Layer 9 of a small transformer language model trained on English Wikipedia (12 layers, counted from 0, width 64). Numbers have three digits each and are written without spaces.
In attention head 0, each number of a token's query is one row of weights dot the token's vector x. The head spreads its attention over the tokens so far by the softmax of query dot key.

Query weights of the head. A number n stands for (n - 500) times 0.003.
q0: 587590624367604709301547616306556471425391405408524401490487296355317434464426435343332286369571539569398289457426550536607628365591384566309440693432391391580516366329310387489254195374580441
q1: 421398619477666624577519531410405456418593428725508407643643354981316594759379229267301411816532743561649281619501120380686395383221789562557376631795604625418332653451497563477635496366595330
q2: 572262600605400448283733535590576567709527595697292364337490550497802670554467579531159666373581544285467607253403561791253564516482748532434644313737469334458651726346484527364379503436625535
q3: 517458538387282475436561523594307533479513622535394441478449617359633696546538432556588533672527480312599507489442598688489462432602486502454618329515496525473464578637443546475384454531536501
q4: 389149392521290390431745366715632478555546517690334439487524632487505547559507460835512668379467410328209617405465664593410386427514435344493334304589612427533572576315712482346474499586252661
q5: 376235411296420566243509625585445601506524400407328479561461542438449428605564478398384397485586424315512535723455547505586577448591422584403451592621515669584422494326451457419352488601529358
q6: 530637621675458462720405467469460478619526678517497528374471640524540483366519539321485564481407474599459539461615492629324468539406673558594727414514415387558471492553340616554683649322423481
q7: 438439487460528413606533458775407358491579555533421432559623684487703710440516470616520643534472622317511479461450517490319518429435549288360457487605458346450559555500653527582601546505531515
q8: 452324470411573461382584495590587444470473536367559504666604611384537547577515447477414400397564604502477404448371573418403521477552364428316424714568421450464569492419500373477322491608582348
q9: 524462545471529498504621469564446499423560533389471494447439462535475404526583406337378533430600657397504460351413419547448588631563591535589531559594455268526381448462471492518423538433600570
q10: 395484440577477513350457433580392330675497705524520645462546406545445399525524514581411420501387588563393516427371335440412526466522509643614642468769507355457292699666309499688676620426375546
q11: 388442501559512499360562403545531396291555520288617591537519460517497465452640483623610549397545685506328439476319419427404584391574422317374379615603370349434288413469451415610431523514543527
q12: 368541479695426628378454396419583339467423483525572486476520223452537650462506584593622619418375453617349662482607498511530622589366484695507520414457478635475569529547423588503480391495529323
q13: 462543516511312477439569454424577438350530444497492550540693507521703514494463636499550419497476618534507489541367411535579441529571500435488457590498370563428425307516485688481360685541377421
q14: 282493711667451455283527357509517496582566453492515741621461561650539513637390491523800387393524578591571535589534314389505681385391302426602580410662561552491512438523462433524447666654395509
q15: 442354639570452383434628359441664303417620611336614643497570383540524589374699369526475303286585517457395416311385410480497530616300468693400618557496333520375454332401462501393484478471504391
q16: 360484449530547259632532524557480523668666668603418585494486824394494512676464421628641393488436488645447455471450482389508409427578443437624387526582528573477527559702604577493656545440562568
q17: 384367592472466503431424467568380486348350427595681501522397586526445545620284435469608572497285614441461689765737364410511521417526600516577583309466551669538389628569336735584541653706441391
q18: 433451783401580589589708487467483613398508162635621523493393426441619419290408606412545328454558442449454383611432265609544522459552454428398509448455452583609393526447626392552527625333449368
q19: 467373591487544450290243493520482531403498517376494460502429418653584514550334578558610334235595480528377471643722704159452807397455570550489460397478683627499491480711389520409424456459455363
q20: 516302582498376584512486545295234642638518462477352587486201609409453438492642518283455544521533465450580530506477475659587645683684595517383574379214709489481471655434208415243355524644484479
q21: 603433438480569568715583597638518476584718253671521575661577466446623504572534735485586415607559611297424516553702572549411419624426553601352565557553538437569640583332522568540482633519458664
q22: 561584573423343342496435442648379431654487481291339488492587631736523472448378421396396529565595606558462426420420488532528363587553793605752482382430612200555577379155591417601491516375624434
q23: 435222449516671315666438501540529561470521598624494303545468734389484661366625491669391583496420489519504530382475553542510545519435489410484620509500390717552520414537506537637828454412487518
q24: 592455626559510496387583457568497586367779441575568406279214495625247505515534650469561545445538275706503640636524492263503665397602343503620698512733333583643706286460688409549295506486477397
q25: 605451524468422589349479485282373576340503615292582352625571551620532502483331526811587366543415607353482577421563287456626635545570367570424233788417339551470152545696600426539528628317722486
q26: 562704639390547574535351699381528646624384623498367657684718612383488614556434484379550343418605340650624508679466634511532347399282485398326471529462547262348480400430671487341353552556367562
q27: 495435646471496452325548480327523456603629600590466350265532479416456205462534468247359399415577623459453450472408574501375663514736614543596601312425488212499465488504134425589495390358518478
q28: 485544583458503635336667601692230453462493378444495317437326560328566349575526540367274591368460507449708561465532486546579495502618528335412445506512473594572456490501651745460561547621402543
q29: 311627487671425430454425517637480517597451500595414321271353525273530519599513544495626488482522549735370560443426377375633520279564621286500528396618499448347442590679523774818506664540579564
q30: 543533542503578773528660485589513425422392296428580466531389435566544541424466557414463618588514575396545465592558379576509407387452454317400442633497563293414471619302554438484242486620661453
q31: 564441424462526636576593430485290423418556474553370661450587533445749418385449513586320342394542462404720395433582486508738439467318580601374473510539443372624407629463418365266430626291432375

Each question shows a short text with each token's key, already scaled and adjusted for position as the last token sees it. A number n stands for (n - 500) times 0.00035.

Then comes the last token's vector x. A number n stands for (n - 500) times 0.061.

0 "n": 501504510486524498489485511479481555469513539552504392585479358531340528542564413660446468501482
1 "ed": 497503504497503502488480482521470534474500488601574353535556345462392600540575429658390511451502
2 " for": 510500504489488496461481485515473570460506486671587372496533397425542542581543436647431526416502
3 " ": 505497502504495506453482493494495501418524495584510413545593436414643560673455495635449565400566
4 "her": 493501513540509548455509547506490555436549531683640414432514463376452584531447480551400528429450
5 " b": 516500497465501524429459540501492613428566510621469329503511463460636397566538562544507461555661
6 "ed": 511506503479502493485464525516485561478533573589480369516544425486515317619564567536429477622524
x: 593541580394409568437491551485487481557743508459468608517453460558571540516469421569564427513698462551494461561469512604347602431513429554465550540544348480703514438468473361437539563536488464
Which token does the last token look at most? 5 " b"

0 "-": 508504502485506505458494529488459569383488570711604344546517534388508454630634452571489465420608
1 " M": 487503492524521522416491552465466618398556606628510320515488535529534351566542493638560464498655
2 "ain": 490505501521522529460460567501478594546572509662482384578458461523407494503467481522382492731582
3 " s": 480489489493504522430472515486482641450529550697466315566432400512637427554611423566430442559618
4 "er": 514493507512514560471449584498518608462542644567495430491570405547503324523540625519401542547547
5 "v": 514499501524517580479484555494498515526594587598396394543575314401351540475572600496397463493500
6 "ic": 508501497517500544492474544529516556578562543551433324501614326404460533530588503641304477466486
x: 503386628339444484491488532515635414467458494468310572492542474543493553421475546639568585488732386564517468457394461472490499503500499519542518549369470535524493456538457321588496525312592591
Which token does the last token look at most, and with what share of its attention? 3 " s", with about 50%

0 "om": 518509511477537505468489477467472570482488540539445393533529349624538493442570382721400428539541
1 "s": 493509506507504498478493480502496571515501520627524338518565280628521587481606373684315464408520
2 ",": 493499495515494488488489514551490562414487509652626361469565367567480639552573474620356468286460
3 " st": 498494478472508514417459542486461655461534545715537349525651322576428383531486509693450527442536
4 "or": 515498508514514530471481568501498530468561613548434416472703378474401382591471660617347518488477
5 "es": 525497500511504503506491503538509556564580512711501306416567362405321636459592526562348469399466
6 " h": 522511504469502516437461546528494676393537607732541360495518406515532457495612470596449495395516
x: 494543436414554495432444466367636563485662598461427488420601530543480508605617529354487513476778484494408515575426434495386463507469344466596460620527508481358529578556464490460349500453394550
Which token does the last token look at most? 4 "or"

0 "ot": 521507509461535520486498493494514551444451531534489355530587388499553534490576372730401484430515
1 "e": 486507512486511511494482476532483544405488535586616358467525334489508600470572365697382479314435
2 ":": 502503492492481469482485484539452596424500492760583316465528393477545581575611354638468477311499
3 " b": 500494491482507521383459570517457673338529589741508457485557475475593333554500430587588522554532
4 "ar": 507495507506507504471454592517491478477564634555533446452567344565501303679421572521406505578424
5 "b": 525497501481510549439467580505514599473578563631385300507457482468449350592613451544489406604521
6 "ec": 521505504477503523471454508525499605490527537620419271537508459558451418605724365645487377508532
x: 546517500436424547379514573591715596564816542361538576524443563495533530479594423546385427425556544528405433483511577504430504517546551555447529611411468610606354508568478451487489593471467532
Which token does the last token look at most? 2 ":"

0 "ist": 493498500503523498488479519465474526498475520531515300694554298462352595535633414646432426433496
1 " Ch": 491502488519510507460459570452485564486579561632485301649474338499400421636532438549445447514484
2 "ur": 486498501484527527502451523485491493507532540572416428620420491462316420559521541523590469651562
3 "ch": 485497500503522532509506580474523475556575539652471324599513412482219563481569394530423430487470
4 ".\n\n": 504497485460492497472477524547487647417546491814653362559415516401445617521617456620449481267534
5 "A": 491499505520493484459433498541447611443496472687604344460450573343575515537482457604496501447506
6 "f": 496496500530495523451461572479480675496504562704395420417447529506709334428355501592552571619578
x: 474506601450419556429509449632505449418488494365468501354385481504572438461515362415518396464567417546473571486548545666574557455430451477473506458499468372447552427371355518530541594532495405
Which token does the last token look at most? 6 "f"

0 "\n": 495501503504500504475511521534482557421525546813681383541405425440447619584555446652405493272476
1 "-": 501499502493508516456497527522477604393536487710660374525347525361544616576551463568520503362508
2 " T": 488502490493493493439488482510470611390490518667512322510455516487682455570488512589528486519572
3 "o": 493497507495502494491480434501495569377471541676462436496498523500640385576379522601564513617536
4 "i": 506492496499509515472492490516513535416467570599498437502586502623611312643456463641441495606549
5 "le": 522496504536511556484489522500512580444535521623524318460511486569526406492580423594471424546614
6 "t": 528503496512503537480469528487470578511486473562467288530411417526549514505524347660429422530547
x: 532447550351461516534536459539564458499887553404478481562454515571479359442553412546420455505663477465465385447625455466418467499507489475514483492475467519440450451528449380483598485496470518
Which token does the last token look at most, and with what share of its attention? 0 "\n", with about 70%

0 "c": 508506495515509491482474497498492547480461561592494362610520444582297483478627372680451433407448
1 "c": 491506493507509494484473497498491546481461560593494362610520444582297483478627372680451433407448
2 "ess": 491502505494511507505484496505503543539457513590577338548571369532341536475592440660390447412478
3 " to": 502504507500490475479488453522463551440475495657605395495545418429500624520552433603429523362490
4 " the": 497503498492503517449484509520484567405501496683627417523585460409555538594530482639454509430539
5 " th": 507501501474501540455449578521490611374542523633533412602453449468564363574478538489554486565620
6 "re": 496504504500497530469462556555507704434598544618483401475373475478574335542512583439562492665557
x: 512549654409189644515584466459558447526452511426496563561559553410482602533563522463496495542779499464457413467515570462514355405543512627446603526428418503447562527486490440436526562614499452
Which two tokens does the last token look at most, in order? 6 "re", 5 " th"

0 "3": 494495510478536519467531569489465547464510543590563420551643262552479634573496336595426491404500
1 "0": 504497514489529531461521564480460548457500523571544407501644260523494649585487359600413499428489
2 " a": 498500501498496503453443541521452638454514514684601387456475348444503491548508332549446474492505
3 "r": 500498509496508531450451590520493585421591587542558419492431344504579419545427445469469571528552
4 "m": 507501503508525566439510613507518591500617600585430434466524408455285475534564488453511472542489
5 "or": 506503505540510536498488496527504500522553528570427450461633339431329557500603549534396440421534
6 "ed": 504503499511499512479486469527473508475520475621529378472605359385467666489572491598393509395485
x: 453500644406468276464547471459571497529671504506435446505443509568624548437485571549491432344723543601459403494438487460318530444429517547551497496539478473625543432508543521572562400513434465
Which token does the last token look at most? 0 "3"

0 " H": 509508493526510499485484519478502573494530556607463375566427592599322358535504491581546482573557
1 "ov": 493509502497524510508460521492473511511486545539479430529426554602231420498488485589506470598484
2 "ing": 485504506499515514507496497488500496483489528555494364567494534565339468537632400599428443538482
3 ".": 495498495488497503509499512494484505504497469600504313593486438547374585552630371612499451351516
4 " W": 507494504489503515473463512505475579423481539645517423560486517476416507466540432632541523428483
5 "h": 520499498480507528480480589519504597434501600617486486531449562538445362509519498536528486518439
6 "i": 510505498496503509498472513550497568514504501568460490470389618536377340485397491560517477587439
x: 608547492521433476431375394588410476521601440401620650467465482381519375504462484517497424392589377461508367389462636482376462509604508609274450613300398503525588465452350573451533506557503527
Which two tokens does the last token look at most, in order? 0 " H", 4 " W"

0 " ": 489506498491511524448499545518476542374563569677610394449536442375442508667531512534517580307489
1 "===": 485503484516499503493463630497475585524541608679515369407547476409363411611491517504591538438409
2 "\n": 491494488500503526482498572541527625485640540866599404489496410463306426497454504547427501263544
3 "O": 491499510492493487472444535533466576425512556707565328510472570409502505543528445573504531503501
4 "n": 490508512553505542447481513496481609470547494748513425508424614395536510521450483592536558599526
5 " ": 501501498503495524442464491484499541461588446700313430622529516428735527634415489567519569579651
6 "1": 494495496532494572412502581494483508416571547650334464589532627502720592613423547426549552660524
x: 482533521787463409395615390553619506500424513332399490574503340478534443475478465495550536452676553466506478486471508537522480515375526510547559449380431514481448466426589537413512482686419456
Which token does the last token look at most? 2 "\n"

0 "ing": 502499504487505502484512511507488542450523506594581370516523343434485604534556434573391486400432
1 "\n": 500498502507500506481512510526484535459518512721624370524437367449500622555513423640416480292457
2 "-": 505500504495504514469494511520475587402526479696614413530338539373557600536524470525539506417502
3 " P": 492495491490502512451465503508466604425522525619497370509524538474657381555496526604538491541567
4 "ad": 504496499488504497492454509486494590500531557610409384524495471566542366574451508539460484678545
5 "d": 521497496477505499495478510464524514504535548587409370605502505569525365588541482537422421634522
6 "le": 517505500515506503516490498482518503476534530580534326568438463526452446586605442600421438539513
x: 538511659436407375468621451273461549443916471470529450533578471507463383558634441541491548451710475467522509498453529497520442585559502537551626641489399398599506492556528395506431442369495637
Which two tokens does the last token look at most, in order? 1 "\n", 6 "le"

0 " re": 496501496500489502436483509526509614434621616747644354492617477412541427576643486537388590468594
1 "le": 481503493507498497472434562534533600466643627650555386497610379415505358542644666433438593552606
2 "as": 506500494524513525457505577539525580581620582599489385533699260264417638554703584533398589390478
3 "ed": 499502512506509523447521500512499555418520527728566323502639358356545702547604532592368549353479
4 " l": 524496507514516580410468574463468625411539590701461367518563398394584403566584508671551545414545
5 "at": 512502511536502545450439577535490624441563586598426416482464300412461427616492579629432577520466
6 "er": 500498486566504574451524539514520624553566554771390427430683428436584666487399478613306491478482
x: 377520558560474314553514499516534647500521518362489435493464491483460554494521523515465559439738526482507443468545540412428493528322528529457521460424526516423466412483457303488580447445543457
Which token does the last token look at most? 3 "ed"

0 "le": 509505506481514498480478531502484530483524528586566375501468384441447544502604449599440495493498
1 "t": 501507502507510506463496542500482532514501487532508360552461379411469601541583435599423482469465
2 "s": 487500509505507510483511508510496536457482545612589410492536399463482609525603419623406483361458
3 "\n": 498498497502498503485494504538472515437506527684656393502468396499449583517551460622404488270463
4 "-": 498502503505500515469486507522470579400527481694616415530329535378551598537539468511537500419504
5 " P": 516500497472500513459454504512464604425524526615501373500529534464641385560503531601539495535566
6 "ar": 501503504505505512512469537492515494493560589555434442558510466563545361594401545490473516663518
x: 619557547394475617365432515505488490488582410446576535497523418468492485519548508459729427507634598482590422403467432625625558438485434534410551545488494434495457388418475382463372438435480444
Which two tokens does the last token look at most, in order? 5 " P", 6 "ar"

0 "and": 512504503501536511470500515472473535442493522581518317579520379451392562571633420590429406459542
1 ",": 500500496517500494502504499530494533440497490653587313529489422475421624571662442569446414307540
2 " is": 509500501495500504483512494515482553476455506726647370464601489438428591495514502658449533337538
3 " l": 500489504494518552450465560472491600408530605650500428537576487519500385515545552553533553477606
4 "oc": 510497495478514542445483573557494560442541608586433445505611483451431479530531647567475606535459
5 "ated": 501493501490498490479502478531495586559549457723476326437615498421475613435554447574401481412480
6 " on": 486494498542494504459464483529474607483529479666574353496508434435526604550495435625412527411509
x: 510491753596413495541562487595576438499646460373403378461382613469577608494558446538603485358790325551454437498530375421551538508388548517509512468508519472398578373518498532586527503507549493
Which token does the last token look at most? 2 " is"

0 " P": 508506490538509503474460528463496543522585575602447285590557432622421326625524473563462471611509
1 "l": 488504491505516505503459542458521541500562596568429357644501391662367356596559469533469469629504
2 "age": 489503495509507497504491531497506464546567541591471353633589327596310502612577525522374482603419
3 " m": 494496489494514536424486551481504691498588564697448341526514332477488441478647336635452423420513
4 "un": 509493491497502523477440588531471568485518532568576425514531317452512520526572526512370508497495
5 "ic": 511498501485506548443457617514507583489523607579437373517561324605478458505535510508388515568417
6 "ip": 518502497474501540455468562489530525563548536653376415584655446412511586456518444409381455564553
x: 549494487525578450466515586526586498542473477327442443663498509624443416458529633445606330501616431508472502284468564491492510480405451530436381589391591485506496438597486504485611576448498315
Which token does the last token look at most, and with what share of its attention? 3 " m", with about 40%

0 "ic": 502501504497521510471489546489489517472493541544530369559608356506464536520579453586393471462538
1 "at": 501502506491514508488483511480499545497469518559470363583589376468491544519583421618426458471572
2 "ing": 500499503501501508484492518512492555453524503606566397532578335449449600516551418554391498406474
3 " p": 499496494481504514456457510503470609421538537634515383546555376455461431561582436601530494466497
4 "re": 514501507512503499490471504514495615482596607632542427431551403459469426568493469576442544521489
5 "p": 517499493453503521472466578507523587512587580596466425545618372495452375510575552510446538541485
6 "ar": 499502501490504526496486552503535451542579562515459418568628296455505474571505542505395507499430
x: 647511535386527506299346576520521510407521417510512391546653453470488439487515490486706417443566585660495349384368525589556527410366469577547468573490543534504403404506561370545487475401546598
Which token does the last token look at most? 5 "p"

0 ".\n\n": 501504493548494508466484542529506653450554516762608353523425495411507553526586486611447488343540
1 "===": 492503487526491501476470555521471614444522525673617369476438506409519513567576436588531501400475
2 "M": 489498486504509522426475574489490686427544556629512359514483473507609326515517514572543471556618
3 "il": 497495500494512524480472537493530596491513564605380475573513453598475357512470559527453531656582
4 "it": 499492489476503506479450509524510550504494528612396447628570547555462433501592507572424457611565
5 "ary": 505497498521503523499491524481503505531501468623516327594501395492486596524493419579379431554490
6 " s": 514507502464497524459451523494476621449521519637504327558434409420586423554615437573505438522616
x: 502656502432458552497529564548513567504576684455538517629560489700446438506527496397461388546780518556544431542393425431518570432513572526496411568592458472528484554579534526450418570472521529
Which token does the last token look at most, and with what share of its attention? 2 "M", with about 70%

0 "ap": 520506505477523500468496514488479549487506563546493325468565282568554500553561357611379414525465
1 "t": 491507506491516507481487543483518562498524574514497322516609237616520472589537414578319413438477
2 "ure": 485499513498515517500480500516463500443500527544610344515559300477404606527624419578360450388478
3 " ": 501495508504500515467458495527458518438526486574629325468487291467428570567557378641418481247527
4 "===": 512494492461500507501457615511451579504519574610575322424437407442344455594552440546588524421418
5 "\n": 508505500475495520492498547554506610464617519841629409489449409463294476489470472536442504258510
6 "O": 506500505525497479486438537542464566427512546680572351499471562415495505529517454556505535494482
x: 554423640526434520544591441531480579581614440414507616351399390511433512455641520418664454489831476579438456388537543518552411512467534475422556702463618532420561555545474541399469435621539512
Which token does the last token look at most, and with what share of its attention? 6 "O", with about 80%

0 " d": 498507494532507512460490566511511615449556583623515351499588397505509394605550522610411525459531
1 "ep": 496502499485524515477456600488487560473557611563439373501616387498407421598489563535476490532488
2 "art": 510500508485506493498501480490534478571591539580423393508738310459389517609524550491418491461497
3 "ure": 495497506509511519497506517518497485505547521574518387469628359417403613490600476514370468376456
4 " from": 494505505501495486473493470537477545440497471650644371467508472411468642560590466574470511349528
5 " L": 514501500497503544461457529463476477470522548637475414598554516504516433598487576595536552568587
6 "ord": 525504495486508529503493525461486512491511522623435411669391503577402464524529462584473477698489
x: 501477536414599410464516351291434554428883558538405573435572448564438397469487423566542491496729567382460392535488435575398530607444539553346604511386439529484445496427451464560540592531589504
Which token does the last token look at most? 0 " d"

0 "o": 525510504484521502491474464500460492381429525582644363493446386551483523483568342653518508483517
1 " ": 489507502502504519452474497505467535393492509596664331495479337582559457584561329660438519353560
2 "u": 488498516486528537480503540517441542348480624604643353438470463505488472574517380616521509409520
3 "nd": 503493509491526567475470584507473566393586637582528448445549393582281373509499518489553579567562
4 "is": 503507510517515549473489535490531570498579600681439413545588420391354551667555459573467519483606
5 "p": 514502496463509585450454601520529579436563602601432468599677468396395434528655566488510517515613
6 "ut": 495500504484500534478452536534495553501575524589479352553695350426318517578610541535442494476551
x: 542293544436472540526422661463678388491637555497430446530563537583547549427628488504583576424642470471436396561302480525485544486522563524395492482579506510540569427675463464552520541508477434
Which token does the last token look at most, and with what share of its attention? 4 "is", with about 40%